Layer 4 of a small transformer language model trained on English Wikipedia (9 layers, counted from 0, width 64).
A neuron adds its activation times its output weights to the MLP's output. To switch it off is to set its activation to zero at one token and run the rest of the model.
A neuron's activation on a vector x is SiLU(gate . x) times (in . x), where the dot is the dot product.

Input weights of the MLP neurons that the questions are about. A number n stands for (n - 500) times 0.0025.
n3 gate: 694 427 640 577 530 352 228 671 452 460 402 456 587 396 626 508 317 473 569 549 476 568 379 400 347 479 532 669 340 338 548 630 609 249 462 344 561 515 471 402 508 719 513 522 429 596 342 541 305 534 665 820 408 412 474 285 676 572 529 491 484 907 527 385
n9 gate: 669 568 560 399 381 455 404 651 429 692 373 691 453 529 322 501 628 713 401 654 504 461 515 349 526 387 660 627 732 489 274 572 421 521 475 318 569 680 656 481 319 624 446 549 668 573 545 497 588 429 622 412 334 680 480 482 486 218 462 349 558 665 633 508
n13 gate: 453 580 298 328 657 543 557 564 518 452 619 493 564 552 503 436 353 364 558 610 769 531 443 723 452 407 538 373 366 635 746 630 539 525 342 592 398 557 718 663 465 238 480 370 543 509 324 519 488 302 367 688 627 314 396 561 640 538 351 415 415 550 807 414
n39 gate: 582 531 532 309 474 811 764 351 321 534 470 526 714 32 431 414 766 352 387 410 377 326 78 446 504 425 725 587 697 468 597 498 615 456 409 565 294 519 546 368 726 594 475 456 345 665 441 818 455 757 578 353 244 387 259 411 340 411 698 585 344 429 404 644
n46 gate: 472 614 675 302 427 661 527 591 683 573 344 214 543 470 527 477 501 359 674 457 653 772 436 526 468 278 562 511 560 743 407 571 551 347 441 503 755 571 536 98 473 542 663 555 611 669 626 524 473 640 366 358 788 312 414 621 381 307 595 374 411 596 576 715
n62 gate: 669 245 199 475 558 269 550 189 757 292 368 689 353 555 545 514 628 469 573 693 356 660 392 386 437 485 849 408 514 534 485 511 532 404 656 508 264 487 483 646 732 671 711 721 234 430 500 386 358 521 517 571 486 687 638 635 167 485 448 770 412 500 280 549
n90 gate: 568 455 550 545 690 447 365 462 478 493 552 513 496 381 412 478 489 460 472 513 386 626 332 631 357 561 395 144 521 575 656 424 348 551 652 444 593 528 772 386 720 475 664 614 517 519 218 459 601 255 574 739 502 412 405 494 333 283 539 394 442 481 406 253
n99 gate: 340 715 569 589 590 372 807 642 733 409 143 152 616 684 595 348 681 722 505 425 617 501 358 378 348 583 403 420 384 451 650 523 412 428 688 395 510 645 717 456 452 477 237 665 668 639 297 449 696 521 391 685 455 508 280 297 336 548 494 411 481 594 626 388
n100 gate: 699 219 500 503 445 400 435 661 489 375 594 510 308 259 489 547 477 636 725 236 402 468 482 482 514 705 339 627 361 846 680 504 372 504 359 482 415 203 874 298 242 436 506 328 343 684 447 504 676 503 482 587 540 612 586 593 507 406 594 465 465 537 283 565
n112 gate: 452 435 385 600 450 737 629 547 630 431 605 659 431 592 531 628 531 526 467 371 318 551 219 493 472 764 331 764 704 573 484 445 230 498 312 377 466 480 499 567 392 273 674 799 779 581 382 612 421 491 447 311 784 475 541 561 386 242 572 540 581 432 627 323
n130 gate: 320 437 506 618 505 580 652 429 270 695 588 340 644 557 702 541 480 487 541 604 377 20 588 725 556 423 701 330 517 564 564 441 545 505 543 363 228 608 602 558 637 545 786 651 261 172 641 838 404 648 524 440 660 633 588 464 506 469 524 567 529 160 474 725
n133 gate: 531 350 349 499 337 747 217 501 299 562 543 382 492 661 647 408 377 560 728 321 345 456 445 607 507 473 539 549 579 453 580 302 424 274 512 474 297 532 229 389 592 601 449 501 447 500 412 424 241 456 616 298 532 381 399 472 606 436 686 448 459 827 477 478
n139 gate: 382 527 430 707 489 281 477 375 467 538 405 525 322 635 545 554 557 400 518 547 756 348 416 683 386 461 473 478 395 261 639 508 365 393 273 246 348 647 547 442 586 556 504 462 421 267 847 503 599 379 694 717 488 541 457 550 527 608 716 377 582 742 539 604
n147 gate: 485 499 240 493 500 338 671 467 444 621 415 380 383 811 638 517 542 558 319 614 559 475 512 413 252 562 411 713 799 480 183 236 545 535 310 638 384 375 414 319 599 486 600 399 581 388 287 570 553 452 358 423 617 705 354 390 266 793 592 215 359 511 514 810
n152 gate: 370 705 482 397 560 752 453 450 339 570 701 456 411 679 427 428 374 350 554 437 288 485 463 372 521 445 619 396 50 514 660 502 591 410 457 461 481 567 474 651 784 441 327 573 378 307 433 600 437 476 391 437 425 561 245 519 549 470 241 602 407 538 577 482
n182 gate: 334 636 291 438 580 427 685 291 606 853 707 524 496 319 564 747 702 288 552 671 507 631 464 474 443 452 462 508 458 534 596 352 384 248 668 245 600 507 662 717 552 556 470 609 467 543 488 407 452 447 355 594 705 480 517 771 559 511 405 574 308 315 484 600
n3 in: 325 645 249 370 638 572 488 453 479 245 514 516 561 545 320 587 721 552 402 461 363 592 362 395 484 307 535 338 648 632 660 319 241 632 544 485 628 457 675 415 541 340 654 536 286 564 321 680 497 450 431 219 448 544 292 651 342 410 367 675 286 410 694 369
n9 in: 221 414 420 590 411 349 492 460 547 462 515 832 598 512 691 410 497 590 455 439 424 178 667 546 449 458 371 526 367 493 573 550 671 674 553 303 439 394 591 671 603 697 388 483 313 365 511 535 578 535 579 556 479 532 437 590 677 423 342 660 478 585 487 538
n13 in: 564 431 496 401 699 534 467 435 625 435 574 298 653 650 696 306 403 666 422 380 404 237 536 466 600 411 591 462 584 554 607 606 743 374 407 418 474 846 637 359 609 521 323 709 775 505 473 563 232 354 636 333 442 502 645 711 459 254 506 666 548 398 325 454
n39 in: 518 672 688 337 687 342 135 409 418 734 569 729 500 647 511 506 500 491 815 436 754 447 870 584 746 792 396 737 405 428 231 404 379 459 332 472 291 361 652 578 643 519 660 611 334 361 754 407 413 610 206 431 463 462 467 520 603 476 379 425 595 671 531 655
n46 in: 728 321 345 583 294 566 430 392 594 427 596 863 569 551 594 592 500 356 623 598 227 262 579 710 579 558 534 359 390 284 830 584 588 663 490 524 553 681 568 758 555 536 255 433 675 576 293 561 558 486 552 388 175 300 679 469 478 503 365 597 574 390 566 463
n62 in: 492 350 569 529 636 219 546 271 507 361 319 587 650 375 575 342 777 480 384 723 616 367 482 484 416 466 227 598 550 497 310 713 483 626 571 652 660 395 242 127 420 353 627 325 538 487 637 351 530 461 434 591 518 469 640 657 325 691 574 369 677 580 420 550
n90 in: 619 576 287 564 502 481 407 269 436 443 432 755 603 545 292 580 311 284 244 515 593 550 496 669 426 632 608 420 649 351 644 545 473 255 523 609 385 629 581 615 645 535 701 547 294 561 486 315 493 621 700 547 741 556 508 617 328 523 564 321 438 544 315 549
n99 in: 548 627 528 441 568 517 468 369 547 689 379 370 452 356 184 636 354 532 564 771 412 495 507 243 306 428 522 720 471 559 696 341 322 485 326 670 552 362 312 658 415 597 615 333 464 464 354 531 613 582 217 453 511 509 581 576 312 336 371 411 202 577 610 584
n100 in: 311 475 412 456 336 446 559 876 612 442 782 604 315 479 643 611 414 595 550 550 593 560 330 627 409 772 453 556 444 255 560 482 291 651 625 523 345 425 443 722 470 388 404 233 612 508 590 422 443 378 849 387 543 597 530 484 537 306 571 618 452 512 577 408
n112 in: 615 508 362 499 743 452 648 425 639 271 410 546 749 556 472 658 588 572 467 451 567 398 534 509 412 614 330 655 523 388 575 540 535 303 516 487 530 315 502 504 650 382 806 619 434 552 418 508 576 369 631 327 705 627 462 615 375 645 630 469 609 297 432 584
n130 in: 509 538 376 456 606 208 531 582 527 304 489 444 408 351 598 462 341 666 431 606 607 644 387 523 729 330 674 722 532 162 414 529 372 378 440 510 344 603 664 513 716 488 401 225 624 369 574 423 652 290 633 525 525 490 348 379 347 181 412 584 696 380 430 610
n133 in: 552 578 748 408 446 554 645 728 729 393 431 742 395 377 410 453 480 495 623 480 532 581 216 540 562 603 585 589 666 436 524 534 371 659 610 416 235 438 242 472 508 649 320 649 447 734 497 472 573 430 537 650 375 716 520 376 374 567 461 527 421 568 690 733
n139 in: 737 384 435 300 558 556 342 598 547 452 775 444 460 657 467 547 315 796 445 256 502 295 480 484 606 553 554 644 405 503 519 489 572 249 377 282 530 452 498 348 417 475 725 632 534 633 482 605 536 345 582 735 366 422 558 662 436 376 367 525 540 310 434 387
n147 in: 619 548 460 602 671 899 571 353 553 451 326 468 413 582 491 690 598 675 457 742 460 301 431 552 195 536 453 769 445 326 194 493 419 654 571 588 351 475 361 560 353 447 630 379 498 526 389 554 752 342 422 585 406 452 430 458 374 561 394 502 432 692 318 494
n152 in: 679 597 536 482 761 378 640 687 445 316 404 502 579 278 727 497 320 380 557 368 562 440 529 661 583 265 443 615 368 609 454 537 519 416 332 652 542 576 443 582 338 381 753 554 791 627 670 369 596 489 240 599 330 590 514 560 465 610 697 532 507 611 601 461
n182 in: 640 540 609 417 574 522 169 629 667 464 470 607 78 572 579 324 626 572 536 562 383 399 392 657 748 592 304 544 574 550 633 704 604 628 607 354 585 382 453 365 318 516 440 513 507 474 537 465 420 516 611 221 439 362 663 414 468 449 282 526 328 688 473 259

Output weights of the MLP neurons that the questions are about. A number n stands for (n - 500) times 0.00072.
n3: 680 443 553 763 252 634 720 496 576 500 536 540 601 645 366 424 470 481 583 394 467 591 658 345 279 502 391 802 529 622 450 701 554 470 519 591 677 532 333 575 542 163 488 495 595 635 913 444 562 531 800 466 653 276 760 540 516 763 512 380 541 646 500 281
n9: 511 414 492 293 681 678 499 556 771 577 656 605 298 465 812 533 503 377 613 179 733 335 479 329 535 567 556 522 364 480 458 464 429 509 495 277 562 251 604 434 254 541 614 507 362 619 624 276 417 443 318 580 580 502 755 261 373 335 538 485 528 395 369 518
n13: 682 554 728 392 530 523 409 432 580 325 817 532 628 642 731 410 439 493 458 717 432 544 765 514 668 520 381 488 565 523 534 442 643 395 530 357 635 293 475 337 363 690 300 324 252 525 628 659 431 275 772 357 802 523 560 534 549 684 377 766 602 531 638 373
n39: 867 416 309 825 671 298 154 905 545 370 611 386 250 399 745 300 465 288 293 586 490 503 344 301 24 610 528 524 206 512 604 609 677 445 560 355 752 417 513 608 564 552 358 504 576 269 700 467 537 369 656 831 561 677 439 507 438 498 455 281 597 333 467 619
n46: 442 567 374 452 545 555 838 812 523 560 410 353 404 562 754 344 659 237 673 798 535 424 633 361 517 377 495 557 450 619 794 294 454 505 240 571 566 349 447 572 491 661 256 449 648 511 473 705 437 539 581 405 624 427 341 725 498 623 818 530 95 564 898 478
n62: 404 455 681 597 695 484 526 664 502 445 549 465 472 620 256 678 410 531 565 391 230 891 584 360 446 480 629 572 460 471 691 836 612 589 437 233 467 375 506 676 339 368 460 465 378 675 617 245 374 489 405 384 600 480 528 487 398 301 442 366 550 667 482 187
n90: 450 655 511 478 393 349 201 330 272 498 474 514 616 606 412 679 472 577 369 346 478 575 395 604 532 628 597 392 669 305 206 448 490 570 757 475 446 390 600 526 590 448 580 472 149 540 422 364 522 409 322 808 501 558 555 622 271 575 422 517 596 577 139 338
n99: 480 601 417 295 466 670 285 438 152 536 374 654 326 186 531 681 439 256 513 534 538 699 568 686 553 646 473 837 527 632 220 482 318 600 559 344 560 619 444 585 455 317 482 243 424 298 562 198 620 510 656 369 500 710 574 551 424 315 231 674 552 448 569 483
n100: 673 118 413 487 523 458 366 565 389 444 614 437 549 404 596 648 279 581 453 542 532 472 478 518 544 602 622 560 405 776 431 538 407 122 367 449 470 562 393 42 457 630 351 482 134 897 609 324 629 461 320 411 469 699 365 557 448 395 518 464 269 654 369 481
n112: 523 454 483 277 431 517 421 374 188 365 615 299 683 443 572 569 683 409 362 506 383 598 467 526 238 685 450 651 374 468 624 748 283 685 591 563 541 456 378 312 610 475 439 532 478 601 405 348 596 553 360 540 685 715 429 607 360 399 516 424 789 343 232 230
n130: 392 509 488 377 467 445 335 580 446 488 676 238 933 233 679 584 420 452 426 657 575 256 730 640 525 547 641 502 572 612 216 387 532 803 324 339 411 387 447 522 462 441 666 592 369 464 754 732 524 378 355 418 521 580 716 376 574 395 487 401 701 459 655 598
n133: 562 550 552 525 365 629 630 369 383 374 505 321 438 371 240 458 767 532 549 402 338 374 536 343 675 463 475 522 516 313 449 248 645 333 592 323 538 419 499 592 665 734 217 317 583 316 393 625 411 254 421 554 445 524 412 840 568 327 519 558 600 539 755 426
n139: 559 448 471 468 541 486 391 442 642 269 594 465 359 456 401 715 677 929 260 351 758 432 694 444 480 392 629 543 391 454 650 310 624 325 492 244 501 445 312 471 379 649 461 421 456 663 455 419 603 703 459 723 302 362 758 397 358 614 429 297 427 411 431 432
n147: 567 593 427 577 531 201 391 637 593 540 456 440 653 220 533 601 634 371 558 477 652 645 604 523 739 431 468 347 675 432 483 490 410 518 315 525 631 679 685 167 749 688 103 691 617 643 584 469 421 784 467 558 380 715 415 529 339 326 342 624 581 379 590 539
n152: 326 498 463 462 355 649 555 323 292 409 596 750 609 436 345 558 522 447 580 373 509 814 575 385 599 559 500 602 707 524 552 461 542 421 535 477 581 511 587 692 295 557 288 643 375 261 205 524 400 203 365 475 410 360 643 480 385 409 623 512 293 556 803 232
n182: 624 331 720 644 558 617 464 496 301 831 453 355 695 689 544 472 393 340 431 253 762 511 358 616 479 365 424 367 468 528 458 573 492 478 417 474 634 547 591 514 729 511 634 462 833 701 300 387 492 653 349 414 601 598 638 230 476 751 494 304 735 842 698 294

Each question names a token from some text and the token that comes next. It shows the vector x that enters the MLP there. A number n stands for (n - 500) times 0.0018.

Then comes g, the gradient of the next token's log-probability with respect to the MLP's output, scaled to length 1. A neuron's effect is roughly proportional to its activation times (output weights . g). A number n stands for (n - 500) times 0.00092.

"on", then " after"
x: 490 329 439 554 260 542 339 227 368 472 407 628 256 540 423 579 532 571 509 346 242 667 502 670 579 438 622 389 441 229 554 564 521 447 309 618 492 285 517 452 480 630 515 486 882 683 571 589 487 401 519 454 620 618 487 642 539 575 329 511 420 304 565 230
g: 440 335 589 582 411 420 524 486 451 497 616 336 635 543 514 587 451 737 612 704 318 705 483 484 513 832 610 641 723 578 615 680 395 470 461 532 485 631 311 421 341 683 526 614 429 478 487 391 569 658 397 519 469 347 455 712 492 744 451 526 611 374 59 741
Switching off which neuron hurts the next token most? n46

" of", then " K"
x: 313 578 618 627 563 547 209 570 330 585 490 673 515 550 514 653 561 389 586 394 212 536 588 517 609 323 578 431 467 120 403 533 700 560 436 545 651 308 628 357 467 577 388 487 808 413 420 698 517 605 422 572 642 450 637 527 459 462 599 653 300 435 665 464
g: 639 547 371 468 434 397 605 521 655 509 334 415 585 648 561 561 285 366 399 510 446 654 303 493 538 298 311 701 800 531 512 655 726 165 575 510 250 539 293 562 575 369 366 599 382 481 459 339 473 325 608 655 646 578 527 256 505 427 559 642 605 738 569 364
Switching off which neuron hurts the next token most? n62

"and", then "s"
x: 603 514 367 534 354 696 329 388 380 690 507 554 436 582 449 199 427 758 585 424 338 379 769 404 676 486 707 662 458 396 329 478 208 642 612 548 456 355 424 580 126 474 342 547 721 534 571 603 399 560 519 504 534 601 423 687 599 499 434 618 448 426 197 364
g: 477 552 482 212 463 553 687 494 707 494 401 551 413 633 546 548 513 653 607 654 489 514 594 536 589 487 634 781 660 555 683 416 775 444 366 434 377 268 316 497 387 429 507 495 246 633 458 635 597 617 632 628 623 295 155 645 530 224 475 651 646 660 448 494
Which neuron, switched off, raises the next token's probability most? n13

"ber", then "to"
x: 507 619 823 489 390 381 359 430 372 463 391 696 406 394 471 670 433 668 367 643 375 581 383 822 608 278 541 360 488 247 512 338 177 619 607 694 416 430 551 484 235 385 588 495 594 719 606 460 215 384 508 385 583 506 396 524 326 523 392 505 601 548 531 533
g: 689 567 534 341 428 132 381 616 425 535 192 480 515 679 317 505 197 587 363 458 695 482 316 531 537 209 472 322 482 468 366 815 639 434 421 566 541 575 450 560 652 437 569 256 528 413 424 531 454 459 427 597 240 628 466 622 520 625 390 513 471 392 548 319
Which two neurons, each switched off alone, lower its probability most, in order? n9, n90

" three", then " G"
x: 469 489 575 715 375 465 220 451 492 367 731 725 582 430 605 500 512 509 370 566 350 344 601 370 570 510 318 501 459 340 377 453 365 600 622 577 687 453 696 629 405 587 344 578 611 567 475 622 479 825 767 587 603 455 505 676 790 650 491 425 481 375 401 308
g: 489 547 580 547 599 324 376 382 507 600 686 342 480 557 379 776 584 685 617 539 508 649 363 230 277 796 452 432 520 291 511 666 561 377 282 656 696 335 400 568 478 528 682 548 442 514 271 271 562 159 671 531 314 559 419 518 440 510 590 518 467 647 490 560
Which neuron, switched off, raises the next token's probability most? n99

"ed", then " the"
x: 416 412 571 484 574 441 31 378 443 553 476 459 464 330 354 655 566 424 736 443 480 572 456 612 632 319 606 373 316 442 533 596 261 565 357 582 496 373 705 469 315 574 515 577 743 456 514 575 451 718 449 590 524 617 598 780 504 515 439 466 521 485 514 684
g: 746 656 484 426 386 533 566 473 265 440 503 642 584 632 534 725 370 737 555 366 396 586 300 548 376 761 387 354 301 506 461 458 459 651 601 500 845 318 512 451 454 413 511 525 583 427 496 485 317 609 367 573 451 511 502 363 524 294 135 724 568 476 727 626
Switching off which neuron hurts the next token most? n100

" L", then "orn"
x: 516 632 485 695 502 385 266 506 358 370 702 512 537 463 645 509 560 478 488 446 591 321 517 477 532 426 522 388 528 414 520 563 439 663 489 764 640 419 604 476 489 528 424 536 491 964 751 624 573 676 754 484 576 433 420 555 524 466 602 534 526 496 475 510
g: 554 242 538 502 451 434 457 510 421 642 421 543 515 519 351 459 433 583 415 535 484 514 517 476 712 562 540 904 458 543 716 438 196 557 549 560 284 761 731 603 363 345 561 843 538 450 488 494 580 563 512 193 495 428 680 312 531 429 432 360 434 246 368 394
Switching off which neuron hurts the next token most? n99

"om", then "inal"
x: 353 637 540 425 662 597 366 448 391 489 646 671 437 648 655 483 603 451 565 327 553 773 791 358 597 501 573 580 734 191 413 413 206 396 526 552 534 451 452 697 452 374 385 493 491 593 519 547 779 542 411 433 684 421 620 855 813 534 461 533 537 343 522 451
g: 448 498 551 402 276 361 361 630 722 231 488 255 341 638 324 644 629 731 374 483 423 580 712 588 549 335 544 770 229 485 469 456 173 465 439 634 467 638 628 483 678 486 346 705 504 351 354 393 488 335 390 305 494 549 487 661 576 465 398 470 566 458 509 530
Which two neurons, each switched off alone, lower its probability most, in order? n182, n39

" of", then " N"
x: 307 555 586 609 565 512 176 635 396 601 556 642 476 366 560 587 592 325 625 359 305 569 510 443 622 430 513 389 513 239 387 517 508 511 449 501 679 313 772 324 472 460 417 560 829 432 357 638 636 749 448 626 604 501 571 516 541 452 614 546 379 351 697 408
g: 819 420 665 363 641 559 740 520 644 420 687 417 403 665 353 638 530 579 623 331 433 631 447 368 577 778 411 530 528 420 690 661 668 331 529 665 604 482 576 413 553 362 609 459 381 524 203 477 535 338 412 735 484 294 481 399 557 297 566 557 693 263 491 402
Which two neurons, each switched off alone, lower its probability most, in order? n62, n133

"08", then ";"
x: 421 608 501 640 495 504 156 406 462 392 410 401 335 570 425 575 626 629 346 557 235 407 645 399 584 552 734 479 205 448 480 465 498 460 511 656 598 548 465 636 392 742 486 518 573 458 411 649 459 627 632 474 581 557 487 755 640 420 292 446 371 273 519 682
g: 541 294 273 812 517 844 623 563 682 400 517 516 401 589 522 530 551 729 485 410 642 468 412 451 705 472 707 674 564 579 463 501 408 373 582 492 256 437 407 407 728 376 480 300 394 540 489 414 490 466 683 423 251 581 597 459 481 569 116 558 387 646 548 612
Switching off which neuron hurts the next token most? n152

"20", then "01"
x: 499 574 497 493 430 578 322 552 356 276 300 512 405 314 375 607 685 551 315 486 364 313 770 431 524 588 572 453 491 455 588 484 155 318 699 605 699 462 364 757 376 668 459 530 642 521 451 534 707 538 703 545 466 260 466 729 507 533 310 397 394 359 534 656
g: 488 591 559 471 620 586 511 131 473 512 605 523 486 583 655 597 677 866 537 475 412 418 406 516 464 536 427 261 502 542 574 417 677 331 324 390 627 716 516 358 626 592 488 596 576 477 705 561 480 195 536 618 428 456 546 796 556 523 283 573 549 327 600 167
Which two neurons, each switched off alone, lower its probability most, in order? n13, n46

"per", then "a"
x: 352 687 474 445 246 532 214 228 297 485 451 690 571 587 520 476 389 619 519 689 446 763 529 667 391 263 332 443 518 316 395 428 433 495 553 495 537 449 602 626 565 570 499 524 747 608 693 458 436 462 826 548 531 433 437 775 443 490 392 587 426 309 475 353
g: 647 568 381 405 613 541 555 401 586 453 286 623 456 487 728 447 534 517 262 530 519 218 497 621 670 640 510 586 354 507 518 747 505 458 657 528 158 626 498 573 457 682 522 532 476 408 584 658 399 430 385 473 918 663 205 514 371 403 638 412 576 253 441 545
Which neuron, switched off, raises the next token's probability most? n90

"t", then " d"
x: 699 417 744 617 638 215 195 466 314 455 484 544 416 433 500 232 502 527 443 498 429 329 569 636 665 320 751 218 535 650 432 455 350 554 405 613 551 404 555 504 360 452 477 555 730 572 535 515 434 523 589 352 270 634 747 399 460 651 415 314 380 362 336 567
g: 691 327 335 593 407 511 465 337 623 658 481 360 449 607 919 426 459 415 651 455 284 520 545 630 478 411 575 544 502 471 580 392 266 461 599 461 283 422 680 554 471 529 183 555 625 481 577 542 744 550 393 613 772 746 555 546 663 516 449 579 408 517 346 773
Switching off which neuron hurts the next token most? n152

":", then " ch"
x: 335 620 747 659 604 580 58 555 466 517 476 584 338 480 540 500 460 536 511 563 336 412 460 516 334 493 543 434 613 469 378 719 567 580 407 584 526 480 467 330 580 591 514 602 530 730 261 544 531 495 498 744 521 436 409 609 521 562 519 501 387 340 451 422
g: 576 598 438 842 355 409 442 442 457 456 599 445 715 528 680 685 654 662 534 439 327 360 473 706 472 429 513 368 715 594 282 421 398 396 785 311 572 364 377 691 541 581 331 626 692 608 510 484 596 562 506 587 515 704 792 446 373 686 380 432 305 567 646 511
Switching off which neuron hurts the next token most? n130

",", then " and"
x: 386 559 369 673 466 356 92 577 459 580 404 501 399 416 660 396 377 393 746 575 303 411 405 472 536 591 515 451 509 399 325 492 599 514 402 718 573 390 336 315 271 588 502 455 480 535 299 476 531 768 468 541 627 537 489 599 612 517 479 473 316 346 501 497
g: 661 666 301 581 379 369 507 389 419 294 359 450 265 479 337 368 530 417 467 562 619 432 514 503 654 678 479 522 544 614 408 309 443 512 664 605 117 517 395 375 346 622 622 321 411 543 541 682 399 501 336 469 312 481 328 164 535 454 451 364 435 630 267 739
Switching off which neuron hurts the next token most? n3

" ", then "20"
x: 399 523 597 588 636 499 309 826 529 452 557 422 639 394 698 536 504 578 543 450 724 467 642 503 621 533 468 442 594 437 501 557 228 536 522 759 657 459 282 470 339 811 320 661 587 495 438 530 539 688 622 560 670 368 474 590 577 723 594 528 435 272 330 343
g: 453 271 551 478 416 406 649 656 144 496 790 651 787 667 357 332 320 280 594 400 598 525 663 304 644 396 428 479 658 477 467 570 584 515 552 701 607 516 612 662 590 623 521 838 644 512 420 351 402 472 591 580 463 606 471 660 294 425 611 457 422 503 434 491
Which neuron, switched off, raises the next token's probability most? n152

" J", then "ames"
x: 468 559 491 777 668 322 403 554 379 452 565 378 425 534 565 446 717 629 529 468 546 344 620 361 726 464 586 274 646 299 621 633 473 566 476 810 601 481 548 465 510 490 275 508 648 928 547 598 485 527 443 405 462 433 542 642 529 439 499 480 507 489 436 517
g: 477 489 545 404 309 282 796 589 452 461 597 309 515 704 278 241 853 569 463 615 452 557 599 260 369 386 495 343 452 363 681 663 517 343 517 604 467 622 326 339 468 466 389 362 610 347 172 392 433 684 607 557 369 457 491 634 523 368 589 484 552 555 582 432
Switching off which neuron hurts the next token most? n99

" by", then " C"
x: 432 531 437 674 442 494 187 780 445 575 581 746 501 611 662 646 509 609 615 406 273 490 403 352 564 394 503 326 517 83 374 630 537 533 506 555 565 285 541 539 318 608 369 561 710 444 361 474 600 593 448 656 633 451 634 622 426 449 476 450 531 307 497 544
g: 563 633 710 373 562 772 547 435 401 455 462 224 348 623 406 636 423 473 473 398 396 491 238 466 537 551 490 256 736 619 599 565 627 365 403 742 634 374 147 365 651 395 536 469 321 481 345 258 335 464 463 518 693 562 648 362 519 608 574 670 601 446 388 515
Which neuron, switched off, raises the next token's probability most? n112

"2", then ":"
x: 485 557 503 584 505 412 180 565 291 419 400 371 462 588 343 601 607 477 348 611 246 287 487 400 555 559 741 358 295 556 457 385 496 591 506 583 511 411 516 754 386 813 561 564 627 562 405 554 427 698 671 535 581 560 525 570 500 506 274 430 420 436 509 589
g: 517 315 395 345 630 467 512 571 483 550 384 485 460 588 276 334 542 375 463 376 529 552 563 620 719 423 526 461 217 455 806 224 456 435 535 529 529 427 630 227 242 814 324 440 617 497 334 681 566 482 203 513 619 521 658 403 336 462 449 662 572 400 339 546
Switching off which neuron hurts the next token most? n130

" bec", then "ame"
x: 473 533 361 791 440 456 413 568 575 517 449 425 373 563 582 455 341 434 418 468 495 394 450 731 397 395 857 330 415 326 425 524 376 530 407 786 505 235 480 650 311 699 664 664 773 392 591 394 630 583 455 593 554 408 504 697 633 324 517 324 567 379 327 653
g: 625 409 635 427 231 536 619 552 533 281 779 504 617 634 385 470 502 438 563 600 466 574 298 315 315 640 513 593 500 458 392 842 413 550 437 381 512 303 503 517 363 577 392 336 310 513 483 426 204 655 625 814 503 292 335 774 464 448 394 548 417 517 525 600
Which neuron, switched off, raises the next token's probability most? n130

".", then " T"
x: 385 612 445 455 624 458 322 307 396 317 560 605 373 443 559 721 526 603 215 579 422 275 502 600 603 640 605 206 709 468 406 589 291 419 386 862 604 251 349 413 345 494 505 532 477 632 260 527 518 517 566 380 493 461 520 478 615 299 601 562 449 370 387 335
g: 287 834 608 369 328 504 639 469 327 600 583 562 353 359 567 283 551 701 654 694 573 593 345 570 475 464 394 500 586 556 476 538 619 751 437 430 326 571 341 513 456 530 466 546 415 539 337 636 575 411 446 445 559 358 486 148 540 342 591 286 554 532 642 113
Switching off which neuron hurts the next token most? n39

"ig", then "r"
x: 306 586 525 226 851 531 259 308 253 492 491 560 619 552 492 679 489 716 526 481 485 513 624 639 616 542 416 582 424 195 447 538 194 478 546 711 347 426 495 561 264 331 431 517 523 618 566 561 542 303 605 514 577 348 342 628 513 670 495 412 337 441 643 613
g: 602 414 323 569 584 356 500 509 482 677 509 467 493 588 506 671 292 383 515 335 507 668 213 387 408 340 825 598 478 580 643 582 626 332 461 374 460 581 531 743 507 488 578 503 318 402 312 541 646 339 745 587 217 340 472 235 316 549 278 348 445 435 549 613
Which neuron, switched off, raises the next token's probability most? n39

" m", then "et"
x: 492 584 641 535 644 530 338 762 452 522 398 406 540 544 506 502 410 445 596 559 574 388 575 334 585 269 599 318 632 472 385 530 228 725 492 817 616 361 616 647 541 539 362 564 667 723 667 591 756 821 654 501 593 340 641 574 472 494 690 352 524 367 504 476
g: 340 282 307 606 603 760 426 529 534 679 494 237 521 405 426 555 283 638 279 730 628 606 474 619 503 553 464 696 393 692 544 564 536 516 458 603 225 590 626 651 618 653 420 433 679 598 388 414 359 506 467 774 796 506 534 600 720 596 309 518 557 542 556 440
Switching off which neuron hurts the next token most? n9

"ad", then "ers"
x: 592 490 217 524 565 486 262 401 596 497 531 473 492 515 388 399 586 938 626 378 524 468 576 583 761 210 546 442 521 479 483 486 156 698 561 571 419 349 756 508 388 382 388 453 566 467 505 776 607 489 532 766 521 531 222 504 678 584 535 679 481 471 337 564
g: 757 363 557 449 793 493 649 500 296 497 645 146 281 570 555 478 411 824 689 428 473 687 363 560 529 703 487 477 434 362 533 524 666 384 576 602 697 349 525 438 602 540 516 365 344 487 551 586 726 558 254 534 256 418 385 472 404 595 408 405 387 637 498 418
Which neuron, switched off, raises the next token's probability most? n100

"ev", then "is"
x: 373 463 731 446 455 523 395 440 540 394 618 575 368 675 520 375 655 490 461 431 512 561 731 553 595 471 583 297 606 253 337 726 113 431 332 581 589 563 676 384 380 480 285 445 593 627 536 579 899 396 522 472 759 396 346 544 494 719 250 550 505 591 332 652
g: 538 525 325 697 447 493 508 644 500 465 365 612 570 452 401 668 439 369 372 335 687 446 574 439 321 642 348 215 357 565 545 778 209 529 644 360 547 735 496 738 670 599 489 449 701 491 717 656 619 436 385 398 375 697 539 589 508 550 266 447 395 472 716 637
Which neuron, switched off, raises the next token's probability most? n39

"N", then "ur"
x: 332 637 592 715 349 504 340 523 544 152 466 353 335 490 511 618 468 539 468 516 453 315 612 462 428 380 495 373 546 398 502 684 256 483 556 573 629 251 622 498 483 477 437 629 513 898 583 749 590 636 510 477 448 663 480 539 446 462 483 503 481 589 496 689
g: 640 471 513 389 596 379 422 567 497 722 275 319 731 531 707 366 450 581 589 608 567 539 618 733 543 694 331 689 529 495 548 286 792 687 440 727 280 582 535 356 288 364 364 537 441 706 631 588 599 438 581 633 454 572 628 389 479 499 702 445 321 322 470 353
Switching off which neuron hurts the next token most? n133

"9", then ","
x: 478 577 563 501 342 508 210 451 433 414 466 326 355 513 453 593 653 480 364 580 240 392 496 352 585 506 731 408 198 596 532 604 531 454 555 682 479 497 487 691 330 781 560 616 608 471 410 656 497 705 594 538 604 557 612 648 528 443 294 383 330 360 475 642
g: 350 386 243 597 652 525 560 457 309 368 450 566 247 581 520 650 666 538 577 458 510 512 446 569 588 835 464 217 600 561 522 378 559 435 655 645 469 282 259 558 437 479 317 575 537 428 524 275 545 518 580 595 714 420 522 698 353 758 603 457 590 512 284 213
Switching off which neuron hurts the next token most? n130

" the", then " Ch"
x: 498 439 505 627 484 392 96 514 593 618 533 595 582 482 635 579 406 615 483 571 259 531 448 399 418 346 340 591 561 211 637 462 376 438 489 671 557 173 405 479 605 445 352 593 589 562 603 491 553 656 576 554 485 586 435 756 716 457 648 545 350 414 402 424
g: 728 686 622 438 537 535 482 413 427 381 507 585 730 524 478 577 553 500 450 216 665 375 422 389 511 659 606 355 646 422 481 518 528 252 440 756 366 406 221 305 588 504 734 635 408 716 427 392 363 417 642 637 601 572 211 251 562 419 343 636 584 359 392 519
Which two neurons, each switched off alone, lower its probability most, in order? n46, n100